Layer 10 of a small transformer language model trained on English Wikipedia (14 layers, counted from 0, width 96).
Take only the direct path to the model's output, skipping the later layers: a vector added to the residual stream pushes a token's score in proportion to its dot product with that token's output vector.

Output vectors of the tokens that the questions are about. A number n stands for n times 0.017.
"ests": -23 -4 -1 -34 41 35 4 -23 -42 -31 -5 17 20 12 33 4 16 -45 32 -12 -2 7 21 14 39 7 16 -49 -9 24 7 -20 -16 -32 56 -27 8 20 -48 -23 -2 -42 0 -50 2 5 -27 -2 1 52 52 19 -9 -3 7 11 -19 -46 1 19 -6 4 9 -15 7 -17 -26 -23 -14 1 -8 -6 -31 -19 47 7 54 31 16 16 -28 38 6 3 15 -2 3 12 1 45 -6 -45 -35 -17 34 -6
"ular": 27 8 -3 51 24 1 5 -43 -14 -7 3 -3 24 -9 1 -33 41 -24 17 21 -24 2 3 -13 11 38 26 -1 6 38 -18 -22 -59 -10 -13 28 25 -10 -24 -51 6 -60 21 -49 -24 32 17 11 12 6 47 -29 -2 -2 -15 -14 17 -1 28 -8 -1 -12 -12 13 12 -47 -14 4 1 10 -14 -22 53 6 -49 35 -8 6 -9 -4 -1 -2 -47 17 6 5 -44 10 -32 36 6 43 -9 -27 57 23
";": -13 -3 -18 -20 -16 -19 -13 -1 -28 6 3 10 -22 -17 -17 4 7 42 38 -21 2 8 4 -11 -3 14 22 -14 -11 30 -44 8 13 -17 0 3 24 -18 -12 -6 -36 16 -20 24 22 20 4 8 0 8 5 -17 1 0 0 -12 35 36 28 14 6 26 0 4 -21 10 -17 2 10 9 30 -25 6 -8 19 11 -31 -23 17 7 14 6 4 -10 -17 6 -3 -17 -17 -18 -3 -10 -19 -4 3 20
"ilities": -32 -5 -1 21 2 30 41 -17 -27 -52 -3 45 -8 34 53 15 25 -9 27 -8 -1 -17 11 10 -35 -12 49 -13 46 -46 -7 -59 -52 -13 25 13 65 10 13 -15 57 -42 26 -12 2 25 -25 -20 2 -23 -20 27 -11 -26 7 -28 31 -35 9 -14 -20 -17 -21 21 -25 23 26 -8 -16 -8 -24 -3 31 -47 -15 1 23 45 57 -39 -16 14 -28 32 -43 -21 16 41 -31 47 2 25 -54 1 47 -52
" ===": 22 -10 -12 3 -4 -12 13 -9 4 17 -7 15 -7 55 27 7 -32 -5 24 34 0 -10 49 1 -26 10 -6 16 -28 25 16 -18 -34 21 7 7 14 -12 -11 -53 12 12 26 -7 -24 -10 5 -19 -26 11 -45 18 -16 -16 -10 5 10 -10 -10 14 7 42 42 -9 10 -23 -14 44 -28 -45 4 -28 32 -28 40 10 -13 28 -19 -22 -22 -7 3 12 19 -22 11 -11 -19 -50 21 -7 -12 21 54 -30
"ource": 9 3 -2 42 26 37 -23 -29 -33 -13 -7 4 52 -11 44 28 -1 -13 -3 35 -25 -30 23 14 5 -11 11 -6 66 51 3 -14 -2 -12 42 -8 30 -5 8 -51 6 -15 27 -14 -25 40 -35 -58 -31 -10 26 1 -6 -39 -14 27 -38 -23 -14 2 18 31 -7 21 12 -73 -4 -3 -25 24 -3 -22 0 -16 14 -12 -3 14 -13 -40 15 20 25 15 4 -25 -13 20 4 -18 -7 12 18 -39 15 0
" was": 18 22 -22 -11 -18 1 16 4 9 12 2 12 -3 5 -19 -25 -4 1 -15 -4 2 4 11 -15 1 -20 -20 4 -18 13 -22 2 -25 -4 13 -6 -13 4 -5 14 28 41 -22 20 -10 24 5 8 -23 0 -17 23 23 -19 -1 -10 7 -7 5 11 10 -25 18 35 -18 18 -21 10 25 4 -3 26 -28 4 -20 -21 -7 -6 -15 12 5 -3 -39 19 -6 14 0 21 14 -7 -11 1 -28 24 -2 9
" featured": 17 16 -5 35 10 -4 -6 -6 -23 -14 -5 -2 2 15 21 13 -11 4 -14 0 -13 -3 9 0 -1 -14 -31 -14 -26 16 -15 24 -6 1 41 -22 23 -4 -16 -7 33 7 -4 22 -1 11 -22 -44 -3 18 28 17 2 -12 12 6 -4 1 8 -31 1 -43 19 15 -3 -19 -3 -9 13 15 -5 -23 -1 23 -23 -3 13 6 -32 -3 24 -6 16 43 -26 -19 -24 8 -18 -2 30 -14 -25 24 14 5
"wards": 10 15 2 -17 7 35 -11 -2 -39 -41 -16 35 94 19 16 50 29 -21 72 -15 -35 -21 14 -23 -18 49 50 -62 12 -15 0 45 36 -17 7 -41 -20 37 -7 -10 -2 -43 -30 17 -25 51 -1 -14 -4 -29 -2 3 11 -9 -17 -10 -30 -13 -26 -10 8 2 -9 -16 -25 -23 -2 8 -35 -14 36 -16 -1 -26 11 1 -16 63 19 -23 34 25 -14 19 21 10 -38 3 6 -20 38 -18 -18 -3 12 -23
" have": 16 23 -19 23 26 -9 11 4 -10 -11 3 11 -9 8 29 15 -33 29 3 -8 -2 -18 -17 3 -26 5 13 -15 -36 20 -9 -12 -11 13 42 14 -2 -5 -4 -36 12 -14 -27 8 0 20 -20 -2 -15 -5 -37 20 5 -45 -4 -10 -15 -4 3 26 -8 -38 42 12 -12 -4 -15 -15 17 1 1 7 -3 -19 -6 -12 9 30 -34 -14 49 -3 -11 25 -20 8 7 19 19 -5 1 6 23 14 9 5
" included": 0 16 -16 15 28 -3 0 -4 11 -17 -1 -5 -12 16 7 10 -13 3 -2 18 -11 -1 17 -6 -1 -3 -36 -19 -30 11 -13 11 2 -13 45 -6 11 -6 -13 -8 27 -8 -12 37 -5 24 -15 -43 -4 13 21 23 -9 -23 7 -1 0 11 20 -22 14 -25 13 18 -16 -8 -5 -13 10 2 -19 -24 -18 26 -30 3 10 10 -16 -8 20 20 -9 56 -25 -25 -18 13 -11 3 13 -13 -20 31 8 9
"dom": 5 5 5 5 22 -8 75 -32 -26 5 -1 33 46 4 16 37 1 -19 56 23 17 -2 -1 12 1 -34 30 -28 -27 -24 -15 -39 -32 -42 2 -15 46 9 -25 5 -6 27 14 -51 -20 -8 -23 -26 16 -30 -21 40 -37 -9 28 -14 -16 -22 13 9 -50 8 19 -5 7 -21 34 14 33 2 -8 10 -24 -26 -28 1 -23 9 39 -36 17 -3 21 20 -4 -32 7 31 -10 13 55 -24 21 -5 11 -27
" she": 16 15 5 23 -9 -24 56 1 7 1 -4 16 -15 22 -16 -22 -24 15 15 -27 -6 24 -31 13 -28 2 13 -18 -46 10 -11 -11 -1 -1 29 -4 23 34 8 -5 -8 -4 11 10 -25 -14 -2 -3 -5 -3 -11 26 34 31 22 7 -6 0 -20 -10 -15 -27 16 0 -23 2 -7 -12 5 6 -2 -4 13 -28 -31 -7 32 3 -19 4 35 -28 18 13 -1 -33 -16 3 16 4 36 -4 -46 13 2 8
" he": 10 16 17 1 0 -29 49 8 9 12 -3 -16 0 18 -9 -26 -15 11 -1 -8 0 28 -26 -15 -30 -16 26 5 -26 26 3 -7 10 -8 20 1 7 16 -4 1 -2 14 -5 13 -30 -10 4 9 4 -4 -12 10 10 20 2 7 7 -8 -17 -7 -10 -42 -11 -11 -28 4 -14 0 15 -8 1 23 -7 -6 -34 -14 24 1 -1 41 17 -16 4 14 19 -25 -2 -2 11 2 16 -6 -14 19 -24 8
"ector": 16 24 -3 25 26 34 -3 -26 -61 -35 -4 -23 22 -7 54 12 -21 -25 17 44 -14 26 24 22 59 -7 23 -19 23 27 -31 -46 6 -19 1 -15 26 31 -10 -16 -9 -19 1 -39 -5 -28 -6 -33 19 4 35 14 -7 -54 -16 9 -20 -28 -9 -28 -16 18 10 -4 9 -2 -32 5 -17 30 26 7 -19 -2 35 19 43 5 0 -30 21 38 -37 4 -8 0 -2 46 -28 -14 -22 -5 18 -42 25 -14
"velop": 7 17 33 70 -30 19 -30 -52 -7 -22 -7 21 20 44 35 11 -26 -24 24 28 -28 -14 3 43 -11 19 30 13 3 -10 3 39 21 -35 -16 -5 -25 30 -10 -11 12 4 15 -7 -1 -44 -12 -76 -45 41 35 17 -30 7 19 31 -40 -38 10 27 -40 -19 -45 6 54 -25 39 -30 -7 7 8 -12 58 -33 -27 -12 -10 16 -33 4 13 -14 21 23 10 -21 -29 81 -45 18 17 14 -45 -2 -14 -24
"heast": 16 64 -1 -3 -15 -11 37 -25 -6 -42 -3 -5 18 38 56 -28 30 -38 55 -33 -11 -17 -31 49 -29 -3 0 21 24 2 -22 -19 -5 39 19 -6 -39 16 60 -31 -18 -39 23 -56 8 -18 -17 -16 -7 40 18 23 -32 -6 -24 -36 -71 3 -8 -24 -14 40 -15 -13 -42 29 23 -31 8 9 -19 -36 21 0 -31 34 3 62 -15 -44 70 32 -39 24 -3 10 -18 42 -12 1 29 43 -1 -24 -1 11
"enced": 21 32 15 26 36 13 1 -20 -25 -35 -8 60 -27 10 32 -35 -22 -65 27 -6 7 17 -3 -4 36 16 10 14 32 24 -28 13 -6 -11 15 28 29 12 -2 -34 -28 17 -16 -35 -19 39 -3 20 -23 -1 39 -9 -35 -37 -15 -16 25 -60 -1 11 -22 -19 -38 -3 45 -47 -9 -20 -3 -17 -15 -7 -23 5 24 34 57 73 0 -10 7 -35 -12 48 -6 5 -11 78 -35 -7 1 -4 -29 -39 -29 17
" wid": 11 7 33 35 21 33 -5 -2 0 -5 -7 -5 17 -8 17 -1 0 0 5 23 -12 -33 -16 -20 -9 -4 -11 3 -13 29 15 -20 1 -9 12 -13 -22 14 -1 -7 1 24 -5 -15 -24 -6 13 2 9 20 16 18 8 9 16 22 -6 6 6 -9 -20 -30 -22 -10 -10 -24 -4 -18 12 -9 -25 -2 -4 15 -29 -4 10 20 -2 11 0 7 -12 31 -10 -24 18 21 -15 -4 14 -28 19 -26 -18 13
" Genus": 59 65 26 62 -4 -8 14 -5 -36 -45 -1 12 2 46 29 19 -31 -13 16 -5 -21 -12 17 -5 33 -21 6 10 35 -2 -69 -51 14 28 4 8 -17 35 -54 -38 -5 -9 10 -17 7 27 1 -74 -63 22 -3 42 -33 35 15 22 -6 -27 -4 0 -12 33 34 -16 -5 -11 41 -35 -9 5 -33 -33 24 15 -38 15 7 12 -10 -21 21 6 -44 32 -10 4 -41 1 -28 -13 -7 -10 6 21 53 3

Output weights of attention head 1. The head adds the sum of these rows, row i times number i of z. A number n stands for n times 0.0038.
o0: -8 11 -47 -11 -16 -30 -8 19 -4 -45 10 6 -16 21 -14 -4 12 31 13 3 -17 -2 -20 -11 -10 -5 -4 -4 9 -23 10 -13 12 28 41 13 10 -6 -9 7 16 -16 -26 21 12 -32 -14 -3 -19 -4 -13 23 -3 5 39 5 -5 -24 10 -2 -19 5 24 11 -29 9 14 -62 29 -11 -43 45 -36 -24 -2 -7 19 11 21 5 20 -9 4 35 -12 26 -6 17 17 28 -18 19 -15 23 1 -1
o1: -7 -2 -20 -20 -9 -10 -28 7 -19 18 -19 26 6 -1 -29 32 -11 28 15 -6 -37 -16 31 2 13 38 -21 19 -18 5 23 3 9 7 -16 -42 17 -32 -22 2 0 -1 -28 -4 23 -2 31 31 14 -14 17 -29 -8 -16 -17 -39 3 10 1 41 3 -30 -3 7 6 -4 5 -34 25 26 12 -2 -1 -11 15 31 -17 -1 39 -22 13 -21 3 -8 -1 32 29 -44 48 -33 -16 9 13 -8 31 -15
o2: 24 8 2 -2 9 4 -29 1 -44 -21 32 12 3 -7 -19 5 -2 -18 -43 32 12 26 14 9 18 -70 -2 -3 13 -3 -12 6 26 -19 -26 -11 -12 20 22 9 -4 33 47 -30 25 2 -36 -5 7 -27 -1 14 23 7 -14 -3 -14 39 -5 40 11 -2 54 17 -8 -31 6 38 31 11 16 20 26 34 -16 -15 -11 -36 -39 -19 -6 17 -10 -19 -15 -35 -9 1 17 -20 -33 -20 -14 -31 9 -3
o3: -35 -17 -12 -6 33 -42 1 9 11 14 2 46 -3 -12 20 16 29 47 50 -30 18 -22 18 -20 -20 15 19 16 -30 11 40 -41 1 20 28 5 -31 -13 -63 7 24 -65 -35 -27 -14 -10 -11 -20 -23 34 -20 0 -36 -10 -2 13 21 -14 49 -39 -3 -62 -20 21 2 19 -26 -4 18 -33 -26 2 -24 -34 8 -29 -8 24 19 13 29 33 46 29 -5 -7 8 -5 33 27 -12 -4 -16 20 30 -6
o4: 37 6 35 19 -13 -32 -9 -9 -18 19 -5 29 -12 -16 -20 -2 -52 41 -60 42 18 -4 4 -20 5 29 -17 3 2 -28 33 -20 28 1 -49 -24 23 -10 6 -3 7 13 -17 27 12 -29 28 43 3 5 16 -8 -6 -16 -20 -14 4 25 -15 5 -31 -4 -10 -33 8 14 42 -33 18 16 22 -6 18 -12 2 18 23 -24 -2 -9 0 -54 -2 14 32 6 3 -27 24 -41 -24 23 -16 -15 35 12
o5: -11 -8 10 -17 10 33 -36 0 -22 -18 -36 3 -8 1 0 26 12 -4 69 -19 -5 -23 -21 2 -5 10 -4 -15 1 21 7 24 -23 8 -3 20 1 -26 -24 -35 -26 -12 -12 -13 0 30 2 5 28 3 24 6 7 4 -30 -18 -2 14 11 23 6 35 7 42 8 -27 6 20 7 5 10 -26 -12 -14 12 13 -18 34 6 3 0 33 30 -24 -4 -36 3 13 -32 -22 -9 -34 35 -6 18 -9
o6: 1 -18 -17 10 28 -2 10 21 24 29 6 -32 32 -40 36 -21 -1 -12 -45 4 19 35 31 13 15 -31 -4 28 18 -7 -18 -15 -27 6 -38 -1 -50 22 13 27 24 -21 34 -2 -17 -29 -31 -11 -35 22 -1 -2 -7 7 21 22 14 18 14 -62 6 0 -12 -18 23 4 -6 40 -43 -12 0 32 18 -11 6 -3 -17 -13 -9 -25 -10 8 -26 1 7 8 -18 -40 1 26 19 20 -29 38 -16 29
o7: 7 5 -33 -20 22 26 0 -11 13 -54 -18 -21 18 11 21 -28 -28 -2 -41 -5 -13 15 -13 -6 19 -17 -17 -27 14 -1 -13 16 -7 28 35 -14 33 22 29 39 1 -5 -4 55 9 -7 2 -24 -5 0 9 -5 -16 -26 34 4 -27 -16 -3 -23 -21 10 20 15 -27 -11 -18 -17 -5 5 -18 33 -25 7 -4 32 16 -19 9 2 -28 2 -23 6 0 49 -38 12 19 31 7 31 -3 19 -24 45
o8: 3 -23 -26 3 -20 -17 0 -13 -19 31 -3 -3 17 -19 -3 71 46 -2 -31 -6 -4 10 45 -7 24 -7 4 24 4 -13 14 -5 19 8 11 -2 -19 -30 -59 14 30 -42 14 -28 32 42 -2 0 -13 -11 13 18 -49 -19 -17 -28 -10 -6 2 -1 6 -15 -17 7 9 -21 -14 -48 5 1 -11 -8 3 6 -2 1 -1 2 24 -27 8 8 12 2 2 20 15 -13 26 6 -39 25 24 -7 22 20
o9: 20 16 14 5 -2 1 -19 -34 -34 -1 -7 21 -6 0 -5 -24 9 23 6 3 1 -60 12 -18 7 -32 -18 41 -22 3 18 -31 -9 30 40 10 4 9 -48 26 19 35 -41 -31 -6 13 -1 25 29 -2 -1 11 -24 21 -18 -5 -19 13 53 20 -33 -47 -8 -14 12 -40 4 6 17 -23 -20 12 29 26 -28 -30 -4 -5 -47 -6 -10 26 8 10 19 -13 0 1 5 -10 -14 -21 39 9 24 42
o10: -4 -8 7 9 35 -23 -22 -9 -30 30 -25 31 10 7 11 -16 -29 14 -3 11 -8 -1 16 -3 9 -9 -15 25 6 13 9 -4 -6 -31 -33 1 10 23 23 -25 -6 -2 17 -47 12 -20 -15 14 -9 0 -6 13 14 5 -37 7 -5 27 5 26 23 -3 9 18 24 19 28 38 -25 12 21 -19 0 -3 16 22 -23 -31 -6 -24 -5 -19 -13 -31 4 1 8 -6 -2 -8 -1 -29 -11 13 23 1
o11: 14 23 0 5 -23 -3 15 8 23 -22 31 0 20 -34 -30 15 -20 5 -13 1 24 -18 -24 -24 -4 28 0 -18 -20 -4 -12 3 25 12 17 -21 0 -30 10 12 -3 -30 -39 42 1 -27 6 32 -18 12 -3 -8 7 -10 13 -8 3 -8 -1 5 -2 -34 3 -22 -26 29 -9 -22 31 10 23 17 -2 13 -10 -22 8 7 -2 19 22 3 -3 44 -17 -19 19 0 2 -7 0 40 -24 -32 -6 18
o12: 26 -3 47 7 5 -8 -27 -5 -11 -23 17 17 -37 14 6 -48 -36 -4 21 20 33 -22 -22 -4 -16 17 6 -21 7 -5 10 -9 6 10 24 12 20 -3 -12 -27 -11 24 48 1 -13 -18 4 -7 18 2 -19 17 12 39 -37 10 -16 15 -8 10 -27 -5 26 14 -18 -16 3 40 21 -18 17 -7 -13 -13 -20 -43 4 0 -39 10 -1 16 16 3 17 -44 -6 41 17 -11 -8 -33 26 -13 -22 -10
o13: -4 -19 -16 -2 7 16 30 26 28 24 0 -30 22 -7 -23 0 -5 -25 -35 5 0 40 10 21 0 35 1 11 22 -15 17 12 -27 0 -2 1 -15 5 -7 9 39 -42 16 -2 -9 -4 -12 -9 -42 23 -11 6 -10 -8 12 9 26 -26 1 -51 24 -20 -59 -32 18 20 15 2 -66 -7 1 3 -7 -2 39 -10 -12 2 18 5 6 -40 8 22 -8 39 26 -15 -14 6 15 18 -22 13 11 14
o14: -5 20 -20 -1 0 -17 -2 -11 -8 -8 -6 -3 26 -8 -7 26 7 25 -20 -2 -18 -1 1 7 15 -51 -26 -5 7 16 -15 -9 27 -11 -37 -21 9 18 41 6 -34 16 -23 10 39 -21 -10 4 -13 -3 8 -2 19 -28 9 0 -14 15 -17 18 16 33 47 20 8 9 -3 -6 21 36 1 22 12 26 -9 24 11 -16 14 -21 7 -2 -40 -19 -11 9 -15 -4 -13 0 -18 2 -43 3 12 22
o15: -12 -17 -34 -42 14 12 13 -11 22 -8 -15 6 17 62 28 -27 -13 -22 21 -25 -15 1 5 13 -14 27 13 -14 -15 0 12 12 -34 -22 94 -2 24 7 2 -14 32 -4 -28 9 -31 25 11 -18 8 9 -10 17 -3 -12 -14 -4 6 -66 8 7 -1 -30 -6 4 -17 12 3 -32 -17 -2 -31 -21 -34 -22 -4 5 -7 17 23 31 -10 -4 -1 5 12 62 -12 56 13 27 16 -16 13 42 -30 -7
o16: 23 52 -31 -22 8 -3 7 -19 -11 3 0 -8 12 4 -34 27 20 28 -35 26 -12 -14 42 21 -15 -23 -22 12 23 7 -7 6 17 1 37 -18 -1 19 -7 -8 29 17 34 -20 34 27 -22 -37 -26 -3 -10 18 -21 -1 -28 5 -11 5 -20 25 12 -29 7 -6 19 -3 13 -10 -23 -15 -4 22 -7 47 -14 -46 -3 -23 -37 3 10 0 10 -17 -29 10 -11 8 -7 7 -35 -13 17 26 13 42
o17: 26 38 12 5 -8 -11 25 -50 26 -27 10 12 -18 10 -4 11 -11 34 -42 10 -14 -15 -1 -33 -12 25 -8 -12 -15 1 5 -8 50 -21 9 -51 10 -16 26 42 -14 34 -37 14 37 17 37 19 33 -26 10 -28 26 -42 20 -34 -34 -8 15 26 9 -62 3 -23 -12 8 -36 -35 31 11 11 -34 -3 47 4 -1 19 -13 0 29 -7 -40 -11 -18 -17 -2 -19 9 47 28 14 3 2 -31 11 -17
o18: 1 11 -6 35 -38 -24 35 -11 9 25 36 -5 49 21 4 -39 14 8 -12 -5 -11 16 -16 1 11 -36 5 17 -26 -15 -34 14 15 -11 -9 3 -6 -13 14 -4 -7 27 -17 -9 12 1 8 13 2 -8 -18 -18 44 20 7 -28 -5 -4 3 29 0 -42 -6 -41 20 35 24 -21 -13 18 13 -18 9 40 -21 -21 -6 -12 -21 11 -4 -3 -7 22 -5 -11 6 -12 -7 21 9 0 4 -25 -20 -1
o19: 5 -3 -30 11 -7 -16 38 -14 20 38 7 3 50 33 24 -18 -3 3 -14 -10 4 50 17 30 -18 -10 16 -2 -8 3 -10 7 2 -37 34 -4 8 -7 24 8 13 -16 -42 -1 -9 -13 -9 1 -14 -8 -24 -2 16 -21 13 -8 -5 -54 -3 -35 16 -15 -1 -19 2 37 5 -14 -31 3 8 -2 -18 0 20 1 -9 -8 4 -21 2 -24 -33 23 10 43 -8 24 0 26 25 -5 -29 1 -1 0
o20: 0 1 6 24 23 -1 5 -17 3 18 -28 -15 -24 10 18 0 -2 10 4 -7 -24 16 -5 -6 -12 -2 -9 11 2 8 -18 -1 -5 9 -35 11 6 3 10 -12 -21 18 3 -6 20 13 30 0 5 -22 5 -4 7 19 0 -12 -1 6 15 14 10 10 -25 7 17 0 13 0 -19 2 17 -43 2 -16 15 46 7 9 3 -9 -9 -28 12 -23 7 17 6 -36 -21 -28 13 -6 24 -5 -1 -22
o21: 9 13 -44 -18 13 11 -11 -11 10 -59 -13 8 23 3 39 -69 -31 47 -18 14 0 -9 -10 -29 13 -27 -28 -19 -22 -9 2 -3 11 39 25 -13 47 -9 11 14 12 6 -6 27 10 -19 2 2 18 24 -10 -30 36 -18 6 18 -21 9 12 -14 -25 -60 26 -1 17 12 -5 -24 11 21 -37 28 -18 -8 -19 -14 2 -31 -20 25 -3 53 -12 -1 -5 22 -39 5 22 39 -19 -3 -10 59 -35 58
o22: -4 -13 -16 -9 36 17 17 11 10 -16 -9 -33 -17 26 7 -34 2 -10 -20 12 3 34 3 15 4 -26 -14 2 10 9 -30 -7 -9 34 18 26 19 27 -17 15 23 1 2 28 30 22 12 -50 -39 11 -8 -11 -16 5 -3 -3 7 -17 12 -16 0 -12 -23 -6 25 -13 14 -5 -41 -13 -12 16 -11 -12 -16 32 6 3 -27 10 -28 -25 32 7 10 46 -6 -10 -6 -13 1 -4 0 15 -22 15
o23: 35 -14 4 -17 25 23 -4 -36 -24 25 -25 -11 37 -13 54 27 21 9 -6 -14 21 3 -7 11 14 -42 3 -21 -9 -9 -14 -8 -15 -1 26 -19 -4 -33 8 1 -1 3 -10 0 20 40 -10 8 -21 30 19 11 0 -40 -32 -10 -12 18 20 -8 17 -23 29 20 11 -41 -8 25 20 14 38 -4 9 13 -11 11 -37 0 8 6 -23 15 -39 -46 -14 -14 -3 24 -16 -10 -34 -10 -4 24 38 8
o24: 3 1 -19 -9 -19 -15 20 16 23 -4 45 -6 -10 0 -11 -11 -18 4 -48 13 -1 -17 -5 -14 -10 26 3 4 2 -6 1 -2 17 7 52 -7 3 -1 -15 -2 31 11 43 3 -12 -7 -22 -9 3 -19 -15 42 -11 18 15 -3 3 -32 -14 -22 -16 -39 -14 -15 -40 12 -1 -38 41 -6 -23 21 -13 -14 1 -55 -7 -6 -2 12 35 4 -16 30 18 24 6 25 19 32 -5 26 -17 39 -37 -7
o25: 14 -61 54 -11 7 31 -13 -8 -6 40 -9 -25 11 -24 25 -2 -25 -26 -12 -8 20 -1 5 -7 8 33 4 4 -14 19 21 -17 -21 -13 -21 4 29 13 6 16 -4 15 -23 13 -15 -30 14 23 12 -9 20 -11 -31 0 -24 25 -22 27 -17 -12 -14 14 -49 -37 15 -12 15 41 -20 17 15 4 17 -19 5 64 -12 -10 20 6 -15 18 20 -15 22 13 7 -14 9 -46 -6 12 -10 -15 -4 10
o26: 25 4 47 20 23 17 15 -33 9 0 56 2 0 13 -15 -27 -2 -34 -22 16 31 -6 -15 0 2 -3 6 -11 17 -43 -2 -9 15 8 47 -6 -35 -2 -4 -10 15 17 53 -14 -3 39 -5 9 -25 10 -4 33 -3 23 -39 -17 3 2 15 22 -2 -52 -20 -22 -15 -22 13 -5 6 -22 30 -20 2 34 -34 -46 -12 3 -48 11 -1 -30 9 18 6 -50 18 45 -6 -14 -5 -11 27 -41 5 -8
o27: 15 1 -39 -43 24 -30 19 -27 34 -15 -15 5 -16 40 -16 16 -34 13 -35 23 22 38 33 14 -11 6 12 -55 14 8 30 11 15 -11 22 -28 7 -8 -19 -2 31 16 27 23 27 -11 8 -46 -6 -20 -28 36 29 -32 8 -25 1 -40 6 -22 15 -25 -10 21 0 32 9 -12 -1 -3 -18 -21 -44 6 31 -3 26 -1 18 -9 17 -23 10 -2 32 50 -34 28 19 21 -25 -25 -70 50 -15 -10
o28: -27 -28 -1 -17 31 10 -21 15 6 24 -20 10 -10 10 1 -8 -23 -20 12 -5 -9 18 4 -3 -21 59 -10 3 5 -23 12 0 -26 -42 -26 -1 10 20 55 -26 -11 -25 -4 20 -26 -25 -19 31 -5 12 1 -6 -10 -10 -6 20 26 -3 -8 6 21 39 23 0 -19 42 18 5 -6 3 14 11 -7 -67 16 46 -11 13 41 -6 4 -41 -29 -6 7 23 26 27 -4 -25 27 -6 -11 -3 20 -38
o29: 5 -11 -5 -8 -35 -35 10 18 -6 37 16 23 33 48 21 -34 8 3 16 -3 14 41 38 47 -16 -11 27 7 -20 -7 11 -22 -5 -34 26 -14 -5 3 9 4 25 -15 -60 -8 -40 -6 6 -11 -9 13 -12 -45 -7 -5 0 -13 19 -28 -20 0 -13 -20 18 -25 11 7 1 -17 -19 -12 -8 33 13 -7 -11 1 -5 -22 -3 -7 -12 -17 -6 30 6 30 -18 9 37 23 25 6 -1 -15 6 -14
o30: -13 36 -25 5 38 17 10 -64 32 16 -10 5 9 -11 18 0 5 33 18 0 -39 -21 22 -11 -36 2 -26 11 -24 26 -21 3 0 12 13 -11 33 7 37 0 -9 45 -8 -4 20 18 0 -9 -3 -12 -8 4 -1 -3 0 -11 -16 1 6 7 17 -24 -5 -2 17 12 1 -1 -23 -5 13 -21 -12 6 12 14 -25 10 1 -1 16 4 -30 -34 -23 22 10 0 -44 -10 10 -26 12 20 7 13
o31: 7 21 -18 -29 31 -17 -13 -3 16 -30 -29 11 -28 13 7 -31 -52 28 -11 9 11 17 7 -9 -7 14 -9 -32 4 14 25 -19 -8 28 -18 -26 21 22 2 -5 6 15 27 23 -10 -33 12 -14 -2 11 -13 -4 29 -1 11 3 -1 9 21 -30 10 -30 7 16 14 16 -3 14 -9 10 4 -2 -9 -26 22 -1 39 -30 -3 5 1 -16 4 -26 7 28 -28 -21 25 17 1 10 -31 36 -13 8

Each question shows a token from some text and the vector z that the head gathered there. A number n stands for n times 0.022.

"ina": 5 -9 -1 -2 3 -3 -2 2 -9 -3 -1 2 5 1 4 1 1 8 14 4 -1 -3 4 -11 -2 -7 13 2 1 0 0 -3
Which three tokens does it push up most, strongest first? " she", " he", "velop"

".": 0 -3 3 -6 0 8 -5 2 0 -8 2 -1 3 3 1 4 1 1 6 -1 -2 -5 6 0 -9 0 15 1 4 2 -11 -4
Which three tokens does it push up most, strongest first? "enced", "velop", "ource"

" Ver": 7 -6 -1 -1 1 2 -7 2 -4 -5 -2 3 4 -1 3 5 -3 7 14 3 -1 -5 2 -7 -1 -6 14 3 2 1 -5 -4
Pushed up most: " she"

" et": 5 -6 2 3 -8 7 -5 -1 -3 -2 -1 0 2 -5 3 3 -5 4 14 2 -1 -2 0 -1 -6 -7 9 -3 -2 5 -4 -5
Which two tokens does it push up most, strongest first? "heast", "dom"

"-": 0 -12 -1 -9 -1 2 4 3 -10 -6 2 1 3 3 2 2 -3 2 14 4 2 -3 4 -5 -5 -1 13 -2 4 0 -3 -3
Pushed up most: "velop"

" doc": 0 1 6 3 -9 4 -5 -2 2 1 -1 -2 -4 -15 9 0 -12 8 17 6 -3 2 -5 2 -7 -5 -4 -8 -4 14 -9 -8
Pushed up most: "dom"

" di": 0 2 1 3 0 3 0 -3 3 3 -1 -1 -5 -6 4 -2 -9 5 14 3 1 -1 0 5 -9 1 4 -12 1 10 -6 -9
Pushed down most: " included"

" R": 4 -4 -6 9 -12 -3 4 5 2 -2 -11 5 -4 0 2 1 -2 5 1 5 -5 4 5 1 3 -5 -8 6 -9 1 0 4
Pushed up most: " included"

"ou": 10 -5 2 -2 0 1 -4 3 -2 -8 -2 3 0 0 6 2 -2 6 12 2 -3 -3 0 -8 -2 -6 12 3 3 3 -8 -1
Pushed up most: " she"

" (": -1 0 -20 8 2 20 1 -16 -5 2 1 -9 -11 19 3 -7 -7 -20 -16 -7 10 -11 11 6 -19 8 -4 -11 13 -20 3 -10
Pushed up most: " ==="

"che": 0 -5 3 -7 -6 6 0 0 0 -8 -2 -3 0 1 4 -1 -2 -2 10 2 3 -9 3 -5 -5 -4 7 2 -2 -2 -2 -4
Pushed up most: "heast"

",": -7 0 7 13 -6 2 6 -8 2 24 12 -3 -11 -16 22 4 16 3 -3 -6 -27 23 -27 20 -13 0 -25 -18 1 17 1 4
Pushed down most: "enced"

" stand": -2 -8 -2 2 -4 1 -3 -6 4 -4 -6 -4 3 -1 -2 3 -1 0 10 2 0 -6 -1 -4 6 -2 10 3 -4 -2 0 -5
Pushed up most: "velop"

"s": -6 0 -4 5 -12 -3 6 -4 9 -3 -8 -11 -10 2 -7 5 -14 -2 18 7 10 -4 12 1 -3 3 1 -13 -3 15 -4 -9
Pushed up most: "ular"

")": 1 -10 1 -3 -1 1 0 0 -3 1 -2 -2 0 -1 5 2 1 5 15 3 -2 -4 2 -4 -6 -1 13 -3 0 6 -4 -6
Pushed up most: "velop"

" 5": 7 -8 7 10 -16 9 -3 -5 7 -1 -22 3 0 -4 -9 -7 -18 -16 -9 -10 -9 -6 -3 2 -5 -2 1 -11 -6 -6 -16 -13
Pushed up most: "ests"

"ies": -7 15 7 5 -13 13 -14 -2 6 5 -1 1 -9 -29 15 -3 -19 11 9 4 -10 7 -15 8 -15 -2 -23 -20 -3 23 -11 -12
Pushed up most: ";"

"\n": -16 3 -8 6 -12 -3 17 -8 0 6 -4 -14 0 10 -14 3 2 0 -1 6 11 -11 15 -4 -1 6 -3 0 -13 16 1 3
Pushed up most: " ==="

"ited": 17 -5 -16 5 1 14 -17 -10 -2 -5 -11 0 -6 9 0 0 -7 -8 -3 -3 12 -15 14 -14 -6 -19 1 6 8 -18 2 -4
Which two tokens does it push up most, strongest first? "ilities", "enced"

"aries": 2 15 -1 17 5 6 -4 -6 8 8 -3 6 -6 -13 4 -8 -19 12 3 0 -5 6 -3 12 -12 3 -8 -19 7 14 -11 -10
Pushed up most: ";"

" 3": 5 -7 5 10 -15 9 -1 -5 8 1 -22 3 -1 -1 -9 -6 -18 -16 -4 -8 -9 -5 -1 2 -5 -1 1 -12 -9 -4 -17 -12
Pushed down most: " was"